Layer 2 of a small transformer language model trained on English Wikipedia (16 layers, counted from 0, width 128).
A neuron's activation on a vector x is GELU(weights . x + bias), where the dot is the dot product.
The model reads these tokens: " " "1" "7" "," "3" "5" "0" " |\n" "|" " " "6" " November" " " "1" "9" "3" "7" " |" " P" "ly" "m"

The vector x that enters this layer's MLP at each token. A number n stands for n times 0.033.
0 " ": -3 61 -7 -33 34 4 -24 -46 -9 7 51 -37 -19 -34 -18 28 -38 16 14 20 38 -1 -23 18 50 26 5 31 -31 18 8 -30 -7 39 -5 10 -60 -33 8 5 -7 1 0 42 -3 -52 1 -5 -4 -60 5 -14 -47 -49 35 -9 -23 -9 42 -2 2 19 13 -18 4 -4 52 -33 -25 28 -5 -10 -16 26 12 12 23 23 -10 -28 20 20 -4 9 12 35 -36 11 10 40 -1 23 -32 1 -16 -23 -25 38 18 0 -15 -25 -25 48 7 -23 -18 2 18 -17 10 9 44 -44 8 -14 -13 -21 21 1 5 -40 78 -27 21 -51 38 1
1 "1": 30 20 9 -49 -22 15 -4 -15 17 6 75 -23 -28 -40 -39 12 -22 18 -10 34 6 -34 -36 -11 3 24 -8 -16 6 1 -3 -8 19 26 1 4 -41 10 -31 -22 -9 6 28 60 12 -45 2 16 -30 -47 -17 -1 -26 -3 19 -6 -35 -6 28 6 8 64 8 -29 30 -34 56 -73 21 26 -13 25 -18 -24 -1 24 22 36 68 -23 32 -28 21 41 90 1 -20 8 -18 32 1 24 27 -11 6 -19 -14 -17 25 -13 -12 -17 -22 20 -4 -52 -23 -2 14 16 -9 3 43 -58 -12 -37 3 -4 26 7 -2 -27 12 -19 28 -23 40 -9
2 "7": 28 18 -2 -39 -37 15 3 -32 9 10 69 -8 -32 -42 -42 12 -39 10 -4 44 12 -43 -17 -4 11 32 -3 -23 -9 -11 0 -8 24 14 -16 -10 -33 0 -12 -16 -15 13 20 73 24 -48 18 12 -29 -56 -19 -5 -44 -1 26 -8 -23 -5 23 2 0 69 19 -30 17 -37 41 -71 36 15 -20 15 -17 -13 2 9 37 42 59 -27 15 -32 26 43 74 13 -31 15 -14 35 -8 20 38 -13 -5 -18 -19 -21 38 -16 -2 -15 -19 37 -16 -40 4 9 15 7 -10 6 44 -44 7 -35 8 -4 31 30 -11 -20 2 -17 13 -34 27 -6
3 ",": 12 42 31 -39 -35 0 -12 -14 3 -18 53 -44 -28 -18 -14 -3 -57 -20 -4 18 2 -36 -18 14 26 5 -1 -21 -2 -26 9 -43 -3 17 -4 -8 -48 18 -6 -20 -48 3 32 50 21 -18 28 3 -18 -73 11 -15 -10 -26 39 -13 -42 -38 16 24 2 53 25 -27 28 -41 20 -38 20 18 -28 18 -21 -22 11 1 17 38 58 -17 15 5 22 45 59 29 1 -14 -7 58 11 20 22 -24 20 -28 -22 -5 33 -20 -2 -19 -5 37 -11 -58 -17 4 43 -9 -6 27 44 -42 3 -24 19 11 49 -12 -26 -21 47 2 22 -22 21 -13
4 "3": 14 20 9 -43 -39 12 -5 -33 6 22 74 -17 -31 -44 -39 10 -31 22 -5 23 1 -42 -21 -11 3 35 10 -25 -9 -4 8 0 20 2 -13 -2 -27 4 -26 -29 -23 25 36 65 28 -43 16 15 -33 -40 -15 -4 -38 4 31 -10 -20 -6 38 14 -2 66 34 -16 19 -53 42 -70 45 14 -23 24 -17 -30 -10 12 36 30 71 -25 19 -19 13 34 69 10 -32 15 -14 55 -5 29 10 -9 3 -24 -20 -13 29 -24 4 -2 -23 23 -7 -40 4 -5 3 -7 -11 3 50 -46 -4 -37 15 -6 25 -1 -9 -17 4 -16 27 -17 28 -9
5 "5": 31 17 10 -44 -34 15 1 -14 9 13 80 -3 -33 -40 -37 5 -29 10 2 32 4 -32 -21 0 5 39 14 -16 -11 -22 -5 -9 29 22 -17 16 -40 3 -26 -17 -30 19 21 64 29 -47 5 18 -41 -51 -13 -16 -38 -9 23 -7 -14 2 23 8 -1 62 34 -24 17 -52 45 -60 47 16 -26 24 -28 -24 10 3 33 40 57 -25 12 -8 19 36 71 8 -29 17 -20 45 1 24 38 -9 -7 -21 -16 -11 40 -25 7 -17 -23 29 -29 -28 1 7 7 -2 -10 7 40 -55 -7 -46 8 -12 16 5 -13 -11 4 -24 16 -30 36 -15
6 "0": 25 37 19 -50 -21 20 3 -36 4 4 63 -12 -39 -35 -18 10 -38 19 -3 44 -1 -19 -27 0 1 23 6 -9 -1 -12 -7 -4 18 25 -16 6 -23 16 -38 -16 -34 8 30 50 35 -59 3 18 -37 -50 -7 -9 -32 -2 17 -18 -21 -22 34 13 5 61 38 -27 14 -19 47 -60 29 10 -10 26 -17 -30 -7 12 25 44 74 -23 23 -26 23 36 73 15 -27 25 -24 44 -8 7 43 -10 8 -19 -19 -14 42 -11 6 -25 -10 14 -30 -41 -6 -4 3 -6 15 2 32 -54 -7 -41 18 -10 17 1 -17 -25 10 -24 24 -28 29 -17
7 " |\n": 13 43 17 -42 -19 8 11 -36 -5 -1 60 -49 -31 -9 -26 14 -33 -11 -4 47 -7 -17 -9 28 45 -8 12 -21 -25 -29 17 -23 18 5 0 8 -34 -18 -16 -5 -14 15 23 47 14 -7 -10 -14 -41 -57 13 3 -42 -38 21 -29 -35 -27 6 14 -8 42 17 -28 11 -59 54 -58 5 16 -35 0 -8 -31 18 -9 22 2 74 -24 20 6 32 22 39 19 -12 8 -26 31 21 23 24 -21 -12 4 -43 -6 39 -8 15 -11 -22 9 -7 -36 46 20 34 12 22 21 35 -41 20 -29 20 -4 42 0 -8 -23 15 -7 46 -26 36 -31
8 "|": 33 29 8 -49 -20 3 -12 -21 6 -7 45 -39 -29 1 -21 26 -32 -21 5 41 -8 -9 -38 21 18 8 12 -28 -15 4 16 -38 15 9 -7 11 -19 -22 -20 -8 -27 19 15 69 11 -38 8 -2 -45 -32 2 6 -29 -63 10 -30 -36 -3 36 13 -1 32 30 -21 21 -41 45 -45 37 16 -41 -1 24 -9 -6 -6 15 41 68 -34 18 -16 15 39 48 0 -4 24 -30 56 44 33 26 -35 -5 -9 -30 -10 18 -23 21 -35 -41 11 -8 -36 13 21 8 18 2 19 26 -55 -1 -25 -6 -2 37 13 3 -38 23 -20 48 -35 23 13
9 " ": 28 27 36 -28 -24 -5 -14 -26 -38 -12 49 -37 -35 -30 -25 18 -44 16 -19 47 -14 -27 -33 6 31 4 22 -11 -5 -11 17 -25 -2 3 -7 32 -11 -1 -22 -15 -29 9 18 50 -4 -17 0 12 -28 -45 13 -9 -19 2 19 -22 -36 -34 47 27 -4 34 36 -31 20 -56 60 -52 32 37 -26 7 -24 6 -1 1 23 31 77 -25 13 -11 33 37 66 18 -6 -19 -21 61 5 20 29 -8 10 -13 -23 -5 17 -34 -20 -38 -36 30 -10 -29 -8 -6 -5 -1 25 0 22 -48 0 -30 2 -10 58 6 0 -6 4 -23 37 -28 42 -11
10 "6": 28 22 2 -43 -31 19 10 -30 13 25 64 -11 -26 -40 -38 7 -40 14 5 35 10 -40 -24 7 17 33 9 -24 -8 -6 8 -4 31 12 -15 1 -36 7 -27 -36 -28 20 17 73 23 -27 7 12 -46 -40 -4 -6 -54 3 10 -17 -12 -4 29 2 -13 68 36 -27 20 -48 36 -65 45 8 -22 20 -25 -14 -1 18 44 42 57 -19 7 -16 20 41 64 17 -30 12 -18 55 -10 29 27 -4 7 -24 -26 -23 32 -27 22 -18 -16 28 -27 -35 10 11 9 -13 -5 6 25 -52 7 -36 13 -2 18 12 -27 -5 -8 -29 15 -27 30 -12
11 " November": 16 67 26 -23 2 11 9 -30 -3 -25 44 -31 -27 -29 -32 15 -68 12 -32 34 -27 -19 -32 13 3 2 22 -36 -11 -3 27 -40 25 -11 -9 1 -40 5 -22 13 -31 11 5 46 24 -32 48 15 -15 -43 -13 -8 -15 -32 24 -11 -24 8 39 8 -8 45 29 -23 13 -24 49 -75 30 2 -27 37 -14 -19 -25 -4 4 16 32 -1 24 1 43 37 93 -15 1 -5 -5 50 -5 32 0 6 -1 -2 -44 -6 17 -24 17 -39 -27 12 -31 -1 -14 18 34 25 -13 19 20 -57 -9 -14 16 18 35 9 -25 -25 0 5 17 -47 17 9
12 " ": 27 27 35 -28 -23 -7 -15 -24 -37 -11 47 -36 -34 -32 -23 18 -44 17 -18 46 -13 -28 -31 7 33 3 23 -11 -4 -12 18 -24 -1 3 -4 31 -13 0 -20 -17 -29 10 18 49 -3 -18 0 13 -28 -45 14 -11 -20 2 18 -23 -36 -34 48 27 -6 34 35 -30 21 -56 61 -53 31 36 -26 7 -24 3 -2 1 24 31 78 -25 11 -12 34 38 65 19 -4 -18 -23 62 5 19 29 -9 14 -11 -24 -5 14 -36 -16 -40 -37 29 -10 -29 -8 -5 -7 0 26 1 22 -50 0 -30 4 -8 58 5 -1 -5 5 -24 34 -28 43 -11
13 "1": 35 27 6 -53 -23 8 1 -11 17 12 67 -13 -31 -50 -31 11 -30 19 -7 31 0 -34 -30 -3 0 20 1 -21 13 -2 9 -7 32 21 10 5 -35 12 -28 -32 -12 16 22 63 7 -46 -3 18 -33 -42 -8 -9 -34 -9 10 -9 -24 -5 31 11 0 62 9 -26 22 -41 63 -65 19 16 -10 24 -15 -30 -6 23 28 27 73 -21 27 -28 18 30 89 6 -13 10 -25 48 -4 29 25 -10 21 -15 -27 -20 16 -23 9 -21 -33 4 -9 -51 -20 0 15 11 -4 2 37 -65 -11 -37 11 -4 24 10 -9 -18 6 -20 27 -18 49 -10
14 "9": 24 18 -7 -37 -27 18 -6 -30 21 11 61 -8 -41 -44 -28 9 -64 15 7 45 13 -44 -16 5 11 19 7 -22 3 -10 7 -6 36 0 -5 -3 -20 10 -13 -33 -29 21 14 62 23 -36 15 9 -26 -45 -7 -6 -47 -17 20 -20 0 2 30 12 -8 46 30 -25 17 -39 44 -53 37 7 -18 27 -14 -21 -6 11 14 32 76 -27 9 -28 18 38 87 22 -23 18 -20 60 -16 21 33 -13 14 -22 -23 -23 38 -21 11 -19 -20 25 -21 -43 -4 17 23 27 5 -5 36 -51 -9 -41 6 0 17 3 -27 -17 3 -18 1 -43 41 -14
15 "3": 16 24 7 -46 -42 11 0 -32 8 22 68 -12 -30 -48 -36 12 -35 21 -3 23 -6 -39 -18 -8 5 31 15 -29 -3 -6 14 -1 27 -3 -8 -2 -25 9 -22 -36 -23 32 32 64 25 -43 15 15 -33 -35 -8 -10 -42 2 24 -14 -17 -6 43 16 -8 65 32 -14 16 -56 48 -62 42 9 -23 28 -15 -30 -15 13 40 24 73 -24 14 -20 11 28 65 11 -27 16 -18 64 -7 29 8 -7 16 -22 -30 -15 19 -28 19 -5 -30 17 -9 -42 8 -3 4 -11 -7 4 43 -51 -3 -36 19 -2 23 -2 -13 -12 3 -19 25 -13 31 -9
16 "7": 36 21 -6 -42 -37 11 9 -28 10 16 64 -1 -32 -49 -35 11 -45 9 -2 40 5 -42 -13 2 11 26 4 -27 -4 -12 8 -7 37 5 -8 -10 -27 -2 -8 -25 -15 22 14 74 20 -48 16 12 -30 -49 -7 -12 -52 -5 16 -15 -14 -6 30 5 -5 68 17 -26 10 -43 48 -67 37 8 -18 19 -17 -18 -3 11 43 38 64 -28 9 -33 19 33 70 17 -24 18 -19 50 -9 22 39 -14 11 -16 -33 -25 27 -23 18 -18 -28 25 -21 -39 7 10 13 2 -7 8 37 -51 9 -34 13 -2 29 31 -18 -13 -3 -17 9 -31 35 -6
17 " |": 31 46 7 -39 -11 8 9 -18 -6 1 49 -32 -44 -30 -20 -11 -32 -9 -17 42 -22 -52 -17 14 34 -2 22 -39 -9 -39 23 -32 9 11 -8 12 -34 -15 -4 -25 -48 11 19 55 7 -24 11 1 -24 -46 19 -2 -14 -45 18 -31 -29 -37 34 13 -11 66 30 -27 10 -46 33 -43 29 38 -31 11 -5 -17 -4 4 14 29 82 -44 5 -10 18 34 29 18 11 4 -15 45 32 25 26 -19 27 -8 -23 0 16 -19 32 -27 -38 28 3 -37 -9 9 7 12 -2 8 26 -46 25 -24 4 -2 51 -9 -18 -13 37 -5 51 -23 37 -7
18 " P": -4 12 16 -59 -17 -15 -18 -11 -17 -4 46 -32 -17 -43 -5 27 -88 24 -13 40 -19 -17 -36 5 30 32 14 7 6 -15 11 -39 17 15 0 40 -23 6 -18 -33 -65 38 12 53 -3 -14 -20 1 -21 -42 15 9 1 -44 -13 -10 -19 -12 39 30 -6 32 25 -34 14 -42 46 -33 13 18 20 35 2 -45 -7 25 29 5 66 -10 41 -22 32 8 76 19 8 13 -38 47 1 10 3 -5 3 -6 -20 -9 -11 -28 6 -15 -13 8 -19 -37 -3 -20 6 24 15 2 13 -53 4 -13 2 -2 33 3 -19 -8 43 -30 79 -30 37 2
19 "ly": 26 57 1 -29 -32 -4 3 -21 7 -37 50 -5 -22 -27 -27 20 -52 -1 -10 -3 -8 -25 -21 20 26 16 3 -36 -12 -21 19 -39 16 -5 -19 -13 -33 21 -23 5 -46 7 27 62 10 5 26 1 -42 -27 -11 25 1 -20 12 -23 -17 -7 42 30 8 58 48 -33 5 -21 50 -63 13 6 -12 5 2 -19 -12 19 44 36 22 -13 20 -19 34 42 57 20 -37 8 -16 58 -1 51 20 4 47 -15 -44 13 0 -31 60 -37 -17 4 -24 -36 1 2 -4 -15 -11 8 8 -62 -8 -23 -7 31 35 3 -15 -34 21 -13 8 -14 -14 -6
20 "m": 25 14 8 -62 -39 -22 -16 -16 -14 8 63 8 -36 -33 -18 2 -44 -1 -3 52 -8 -25 -2 5 36 17 8 -14 2 -18 -14 -13 27 -8 -25 12 -41 34 4 -13 -53 11 7 64 32 -3 -4 16 18 -39 -9 1 3 -48 7 -53 -17 -30 7 39 14 53 17 -25 5 -29 58 -63 -21 6 -3 23 -15 -21 3 21 34 44 65 -15 12 -25 46 5 68 25 -23 18 -28 34 -21 1 10 8 12 7 -47 -8 -1 -46 18 -9 -22 2 -12 -40 5 7 9 8 0 30 30 -36 3 -22 -28 -3 33 17 -1 -13 33 -1 90 -24 16 -17

Each question shows the input weights of one neuron of the MLP. A number n stands for n times 0.0083.

n102 (bias 0.016): 9 3 -16 13 -1 -11 -17 -9 -5 16 -9 -4 1 10 25 10 -5 18 22 34 -32 -25 -42 -8 -35 2 25 -3 36 14 -7 24 -11 22 -11 16 11 19 -38 -18 -9 -16 -18 4 -3 9 10 15 -12 -32 25 -8 0 0 12 21 -38 24 20 -3 7 -4 -7 -27 -11 7 -1 0 -20 8 -14 24 -6 37 13 -11 -7 -16 -12 22 -18 -3 -12 -1 -28 19 27 -21 -8 4 6 19 0 8 -9 0 -4 2 -5 -8 27 8 13 33 -5 -11 10 -15 -20 -6 -49 -15 12 39 -14 -6 2 -9 -7 -1 -13 18 -16 -12 5 -27 -23 31
On which two tokens does it fire most, strongest first? 9 " ", 12 " "

n38 (bias -0.038): 4 0 10 -14 -18 -13 1 28 24 -3 32 -9 8 -8 -17 -14 35 -31 0 9 -6 -9 -40 -3 -33 -2 9 -3 -32 -5 -9 28 -8 -11 -18 15 7 19 -21 -3 -7 12 24 -9 -24 -7 17 -2 7 17 16 3 15 0 11 24 -18 9 -2 7 -19 -37 14 -31 -14 68 5 -10 14 9 10 -12 17 8 11 -11 5 -29 26 13 15 31 35 16 6 11 -22 -8 10 1 -12 -21 11 -46 -10 5 12 -5 -2 -11 -1 7 -25 12 -32 -19 -26 2 -18 -14 -10 20 22 10 11 35 -25 10 -20 25 -13 7 11 -43 -25 29 -18 -12
Which token does this neuron like most? 1 "1"

n88 (bias -0.036): 25 -4 4 10 16 32 -4 -1 6 24 -24 9 4 13 49 -18 -21 17 -16 -18 0 23 7 32 -8 19 47 -14 -58 -28 -49 23 4 -10 -9 -3 -5 -10 24 -19 -2 23 -13 -16 -21 -20 -8 26 -19 -5 3 8 -12 22 7 -11 -1 12 36 -5 -17 -13 -6 -17 -5 15 -6 -30 -33 -22 -13 -10 -6 6 21 -21 45 12 -9 15 13 -13 -18 2 27 -3 -17 -13 29 -3 -35 15 9 -13 5 -2 -9 -39 -6 31 -21 -11 -44 -1 35 -2 30 -23 -1 43 -20 -2 -28 24 -8 7 15 31 9 4 11 -8 19 -23 10 14 1 -20
Which token does this neuron like most? 16 "7"

n107 (bias -0.025): 1 -20 -12 -3 16 -12 10 -6 5 2 -10 -12 11 38 -1 7 18 -17 -10 -15 -7 -4 20 7 -23 4 8 -8 -24 -1 23 -16 44 4 -9 -11 10 4 7 -23 -3 -11 -6 -3 -10 -15 24 -1 30 -6 32 25 19 18 21 12 -8 -23 18 6 -15 -10 -1 9 -26 9 -15 12 9 33 -32 13 -10 19 15 -10 -4 -20 6 -28 -22 46 -12 -4 0 -7 1 6 -41 23 -2 -24 -6 16 13 -12 -2 32 11 -4 -47 -20 13 -6 -21 -9 17 -12 6 17 -5 -23 -1 19 -27 -18 -21 21 13 50 16 -3 -22 -48 30 10 -9 7
On which token does it fire most, and how strongly? 9 " ", at about 0.059

n506 (bias -0.035): -4 -35 13 -25 -10 -13 10 -26 5 -8 -1 14 -2 -17 -10 19 32 -20 3 30 -27 -11 32 14 -13 8 0 -16 7 13 6 12 -25 13 9 5 -2 -16 -28 -4 23 -28 -44 -16 -4 -2 -2 2 1 -5 29 -9 -21 14 29 10 10 -11 32 -10 -21 11 -13 -18 23 6 -18 41 -8 -1 -12 -8 -22 1 13 -7 -12 5 23 -33 20 -46 17 41 10 -18 -33 18 -30 3 -6 12 -21 34 38 31 -8 10 -13 12 -24 -10 35 -24 10 11 18 -30 23 -24 5 -8 -15 29 2 12 -8 -23 -2 -32 21 -9 -10 -6 6 16 4 40
On which two tokens does it fire most, strongest first? 9 " ", 12 " "

n109 (bias -0.037): -20 -16 17 39 32 -53 -18 -20 49 -3 26 5 14 19 -14 12 22 2 30 18 -22 -6 23 11 -28 34 -7 9 8 14 -3 -25 9 0 17 -13 -2 -2 -12 -19 -24 -28 15 8 16 19 -17 45 18 23 -18 -18 6 -17 -2 2 -16 44 24 6 1 6 -13 -12 13 30 -23 50 -6 4 26 -26 -6 -2 10 -17 14 -2 38 -43 15 -13 18 -20 -22 19 10 -17 9 25 25 7 23 -31 -18 -38 4 15 10 12 8 -19 -8 22 -19 4 -7 -8 -11 25 4 30 -26 22 -7 -55 12 11 -3 -44 22 -4 6 11 -5 -23 -29 -40
On which two tokens does it fire most, strongest first? 8 "|", 3 ","

n317 (bias -0.074): 1 4 -24 22 8 -7 -14 2 -15 10 -19 -3 17 -34 -39 -8 16 3 12 -8 -14 -32 23 -5 8 -35 15 14 8 12 10 -33 17 10 4 -21 5 27 -18 -5 -7 -31 -12 15 -19 20 -4 -29 -20 -43 -27 17 -13 49 -23 4 -22 10 -3 26 4 -38 23 14 23 21 1 16 -5 30 36 32 36 -17 15 -17 22 -18 -6 -5 37 1 25 -27 -12 7 -65 -3 16 3 24 1 17 -3 24 3 26 40 -7 -19 11 -3 11 -4 22 -20 -17 42 3 8 -8 4 -14 16 5 -17 -12 5 9 -21 28 -31 -10 2 -16 -5 -1 -21
On which token does it fire most, and how strongly? 19 "ly", at about 1.1

n425 (bias -0.012): -39 9 5 -23 32 -26 -10 19 -15 18 -30 6 25 16 18 18 13 25 -2 5 -2 -14 -24 2 -25 -2 17 17 2 4 -27 -4 7 4 7 14 -41 -28 18 -21 -14 1 -1 -2 -11 -2 -23 -15 -8 17 -3 -13 -20 5 -26 6 2 -34 10 -5 -3 9 10 -25 8 34 10 -4 3 8 16 41 2 -6 37 -18 11 7 -8 -24 26 10 32 6 -13 12 -4 -2 15 5 -22 -3 9 -10 12 -17 3 5 -21 18 -11 22 11 -39 -19 -11 -1 -6 3 16 13 -30 8 26 20 -8 -26 3 16 -16 13 -3 -11 18 -2 13 -12 14
On which two tokens does it fire most, strongest first? 18 " P", 0 " "

n153 (bias -0.045): 6 9 9 -25 -19 -18 13 -16 1 33 -6 -12 2 24 -3 12 23 11 2 9 34 -38 -12 -6 -42 3 -3 28 12 -15 3 -7 -11 8 -19 12 -16 -3 1 -9 -1 28 -54 1 -10 -2 19 -22 -15 24 1 -4 17 11 17 -28 -2 7 31 -14 12 -20 30 -12 6 7 -8 6 -2 11 10 13 0 -27 -22 -6 9 12 25 20 7 -23 15 -23 -10 -19 -8 6 20 -22 15 -25 17 6 5 -8 1 0 -13 5 4 8 0 3 -29 17 -44 20 -2 -3 13 -1 -19 23 -27 -3 -8 -4 -21 26 39 -15 12 32 -26 8 24 -26
Which token does this neuron like most? 6 "0"

n80 (bias -0.041): -13 -21 1 15 -14 1 -2 41 -13 19 -10 18 -22 -29 -8 8 13 0 18 -13 -32 -24 -16 1 15 -14 23 18 11 0 -5 5 10 17 -5 2 40 -6 -5 31 -3 9 10 -39 25 -24 -12 7 -21 -11 11 17 15 -5 -22 -33 -20 -31 -6 -53 15 13 -13 23 -6 21 -1 5 19 25 6 -2 7 18 -8 13 -17 5 15 14 -1 17 26 8 -6 -22 -1 23 1 -2 -5 -32 -17 -11 -5 -10 -6 2 16 26 1 -29 27 41 12 -28 -1 24 -6 -20 20 8 16 6 -15 -9 4 -26 -9 6 -21 -18 -11 -4 -22 8 -19 -6
On which token does it fire most, and how strongly? 6 "0", at about 0.21

n120 (bias -0.002): 4 -19 -10 -13 -12 1 -5 9 16 24 17 -15 27 -21 -31 -7 -13 -3 -1 -11 17 -22 23 -5 -7 9 19 7 -20 37 2 5 15 -49 12 17 4 -5 -10 -23 17 -14 -25 16 6 9 -29 -2 -19 31 21 27 -11 12 -39 -28 -32 -43 0 13 11 14 4 -18 2 34 -47 32 -5 8 16 -22 -15 27 -8 -13 29 -7 -9 33 5 -3 -20 5 -3 24 -13 8 11 -14 -2 -25 14 -16 52 -20 21 -26 26 -4 10 -23 -10 -16 -25 11 -19 9 12 -6 -6 22 22 7 36 15 -31 -23 10 37 13 -3 -8 -10 -35 9 4 -8
On which two tokens does it fire most, strongest first? 10 "6", 16 "7"

n358 (bias -0.053): -21 -4 1 -29 8 14 14 -36 8 5 -9 12 -16 -24 10 32 -7 -32 16 -23 -11 -25 15 -7 -12 17 2 -10 -5 0 -6 -8 5 6 -32 30 -16 -11 15 -7 2 -27 -11 3 -19 -13 38 5 17 15 -15 -10 -20 -2 11 13 0 7 28 5 14 -3 -14 19 -11 6 -16 32 -1 9 21 -14 -6 -20 24 -6 -30 -7 25 7 -6 -4 19 22 27 -9 -3 15 -3 -6 -12 -11 -13 31 26 -10 -7 -11 15 2 -8 20 37 -15 31 -1 4 19 -12 36 -3 43 10 15 6 10 16 14 -11 -33 15 -1 -11 7 -1 3 -6 -43
On which two tokens does it fire most, strongest first? 14 "9", 4 "3"

n250 (bias -0.020): 11 23 -6 -2 4 -14 11 2 1 3 -11 -25 -12 3 17 8 1 -30 23 24 -30 -25 -5 -19 14 -11 2 9 -6 -40 18 -40 -22 21 -3 2 -9 5 14 6 25 -14 19 -16 -22 -14 37 21 31 40 -10 -37 13 8 4 25 -10 -12 25 -1 -31 2 -29 12 25 7 -27 12 3 -32 31 -3 -12 30 3 -11 1 11 6 -13 17 9 2 -19 -23 -11 -8 -12 -41 20 -25 3 14 27 39 -7 -14 27 14 0 -30 -31 15 -1 -3 10 19 -21 -21 13 -3 -33 0 23 13 3 -17 -13 -5 -10 -23 18 -9 -25 0 3 35 33
On which token does it fire most, and how strongly? 12 " ", at about 0.12

n117 (bias -0.038): 26 -23 -20 49 26 -9 8 -19 5 20 20 -39 22 2 -8 37 -23 9 -19 20 1 1 -13 19 -3 22 13 6 9 -23 -32 28 -14 1 -36 -19 -7 3 6 -14 30 47 4 -41 9 7 2 -8 -3 21 19 6 5 -19 10 -5 -17 -6 11 -35 30 17 3 1 -15 12 2 35 9 8 -20 -60 -4 5 9 -23 19 45 -4 -1 10 -33 -11 -18 3 -5 -7 -8 -7 -16 -19 4 24 -35 -2 11 -20 20 -28 -16 22 20 -23 4 -19 25 -14 -14 -5 45 9 22 6 -8 -1 -11 26 -10 -15 -5 14 -14 3 23 -12 0 14 6
On which two tokens does it fire most, strongest first? 8 "|", 0 " "

n149 (bias 0.008): -25 4 7 -6 -18 -2 33 -23 37 -5 14 -4 -21 -16 -8 13 6 -11 27 19 -11 9 21 0 2 -3 1 -12 -5 16 1 -11 -11 16 -8 3 6 -26 8 -3 -32 23 -7 -9 13 -25 -7 -2 -14 2 -36 16 -5 -17 -27 -3 -3 36 -31 16 -8 -19 -13 -19 12 20 3 -2 9 32 -7 16 29 -17 6 0 35 -21 -1 26 -2 3 -30 6 -1 -14 4 9 -7 14 -8 -31 -24 -26 -34 -3 -8 2 21 24 5 39 25 20 -21 47 -1 13 20 -36 -9 -32 5 -14 -17 25 34 -3 -16 4 30 24 -12 -9 -6 8 19 6
Which token does this neuron like most? 5 "5"

n297 (bias -0.037): -54 -46 -4 32 24 30 -21 20 29 25 21 22 -12 -42 -6 22 23 -22 -6 -3 40 23 42 43 -33 -46 14 26 3 -12 -12 -36 1 -16 -38 6 -16 -1 32 15 12 1 4 36 1 19 -9 -16 4 20 -5 -46 -5 10 -8 -17 -14 -30 -18 12 7 -8 33 16 -22 -11 -5 -6 -1 -4 16 -17 -34 1 2 59 11 26 -1 14 16 -19 10 -32 -28 9 5 -35 -1 37 4 -22 -8 2 -25 18 13 -22 1 51 -6 22 2 -34 27 -12 -34 -18 39 -34 -18 -11 -19 40 -20 10 -9 3 71 -22 21 -36 9 17 -25 -36 23 32
On which token does it fire most, and how strongly? 0 " ", at about 0.27

n216 (bias -0.095): 44 -12 9 14 28 -6 -3 -9 10 72 11 -13 -18 8 -32 -31 18 -23 -15 -5 42 -19 -12 -34 -11 1 28 54 3 27 19 15 14 -13 8 -3 1 -4 2 -2 12 -13 11 -32 4 32 -15 -2 -2 -45 -10 19 -31 -10 -9 13 -9 -11 7 24 -26 -12 -7 -8 0 35 20 -18 32 -17 19 20 38 -42 44 -4 -3 0 11 -5 21 9 22 -10 -17 4 -46 -7 8 -19 -3 6 32 -36 -6 12 -15 19 -24 -2 -6 -30 45 1 27 -5 -30 21 12 -4 -11 -6 -5 16 -12 -44 -8 33 13 -3 4 4 -11 -17 2 8 -51 -12
Which token does this neuron like most? 1 "1"

n494 (bias -0.017): -39 23 21 -11 -35 -32 10 -5 -4 23 -4 13 -2 6 -7 16 -4 12 27 -29 -9 -21 -30 -10 -35 8 -14 -1 -6 -23 -17 8 4 6 19 9 15 -40 -26 19 10 -1 16 5 6 1 17 -11 7 15 13 12 1 19 -7 0 16 -26 -13 13 -21 -17 4 11 -13 -5 -7 35 7 10 6 -8 4 -17 59 -13 3 -1 -26 -21 -28 -7 -1 -14 -5 -2 20 -11 8 -4 11 -25 -4 -6 9 -18 -18 -4 -10 -3 7 31 -4 15 -41 6 27 18 37 12 -24 12 7 14 -12 -1 10 16 25 -31 6 -15 11 0 15 -26 44 3
On which two tokens does it fire most, strongest first? 7 " |\n", 3 ","

n177 (bias -0.075): 10 -20 12 -13 2 1 36 -2 20 9 2 -9 -8 -11 15 -5 15 39 50 -8 21 -24 19 31 12 -13 -13 -4 -15 5 -41 -5 -1 -9 21 -27 9 23 -9 11 18 -21 5 7 3 -28 1 -12 39 12 -19 8 -6 -15 2 33 -23 13 -14 26 10 -6 26 6 -21 -7 15 26 18 8 -2 15 -17 -10 -43 10 28 8 -22 -17 3 -3 26 -18 -1 -7 15 -19 29 -15 21 16 9 2 -15 7 28 -15 -10 12 -37 -18 -15 -27 13 17 -23 -21 -27 8 -2 21 14 -6 4 -31 17 12 11 -23 -39 -3 10 -6 -3 -13 10 -2
On which token does it fire most, and how strongly? 1 "1", at about 0.37

n466 (bias -0.035): 13 8 -18 33 15 14 23 -12 10 -2 17 -19 1 -7 -10 -8 -12 -7 -36 -13 -19 -15 16 15 7 19 33 1 7 -4 -12 38 -23 -3 -10 -9 -8 -13 14 4 -57 38 15 -20 -3 15 -11 -6 22 4 -29 4 13 -14 -27 12 9 -15 12 9 -10 -25 -50 21 -3 37 -8 -20 4 -22 -14 -35 -23 -17 3 16 -9 -2 22 -9 -24 -19 23 8 -50 22 -15 -2 8 9 -8 -24 8 -28 12 6 14 20 23 -4 -23 21 -5 9 5 26 -22 9 22 7 5 5 2 -2 2 -4 -1 30 36 -13 16 -23 -25 -1 8 -15 8 3
On which token does it fire most, and how strongly? 17 " |", at about 0.33

n214 (bias -0.044): -23 1 40 -19 24 14 14 -24 -12 17 -28 2 -37 2 3 30 24 -24 -37 -8 10 42 2 -5 27 7 -6 -12 -15 8 11 12 -39 11 10 8 -5 11 3 1 41 -45 37 12 -7 11 -1 24 2 40 8 -8 -6 -21 13 23 -25 -10 29 32 -9 9 43 10 1 -3 33 9 -3 2 6 -8 -1 -11 -18 -12 -11 32 -3 29 -40 -28 -1 13 -45 -16 0 16 -41 16 1 -10 0 16 16 32 -1 1 -20 20 -31 -20 -16 10 -3 16 -9 -10 -11 23 -6 -54 35 -1 -19 -13 -10 2 -12 -10 -28 10 -26 39 -43 -24 -7 9
On which two tokens does it fire most, strongest first? 12 " ", 9 " "

n169 (bias -0.075): 6 23 -32 -4 5 -1 -8 -24 -17 -7 15 -32 -48 -6 1 44 -1 7 31 27 7 34 3 13 9 -2 1 18 25 -25 -19 17 -16 -10 22 -15 2 10 33 -14 -7 22 19 -18 1 16 -17 29 35 -14 21 15 24 -3 -3 -2 11 -1 2 0 6 0 -22 20 15 32 -13 11 8 -33 2 -4 12 30 -20 -21 1 11 -27 -39 6 -20 9 -34 -20 12 8 12 -24 -9 -18 26 4 -16 -11 11 23 23 14 -14 10 -14 -11 5 -7 5 -30 -26 -3 -18 -22 -3 -1 1 13 -12 6 -11 -14 -27 -43 11 14 36 28 4 19 -2
Which token does this neuron like most? 0 " "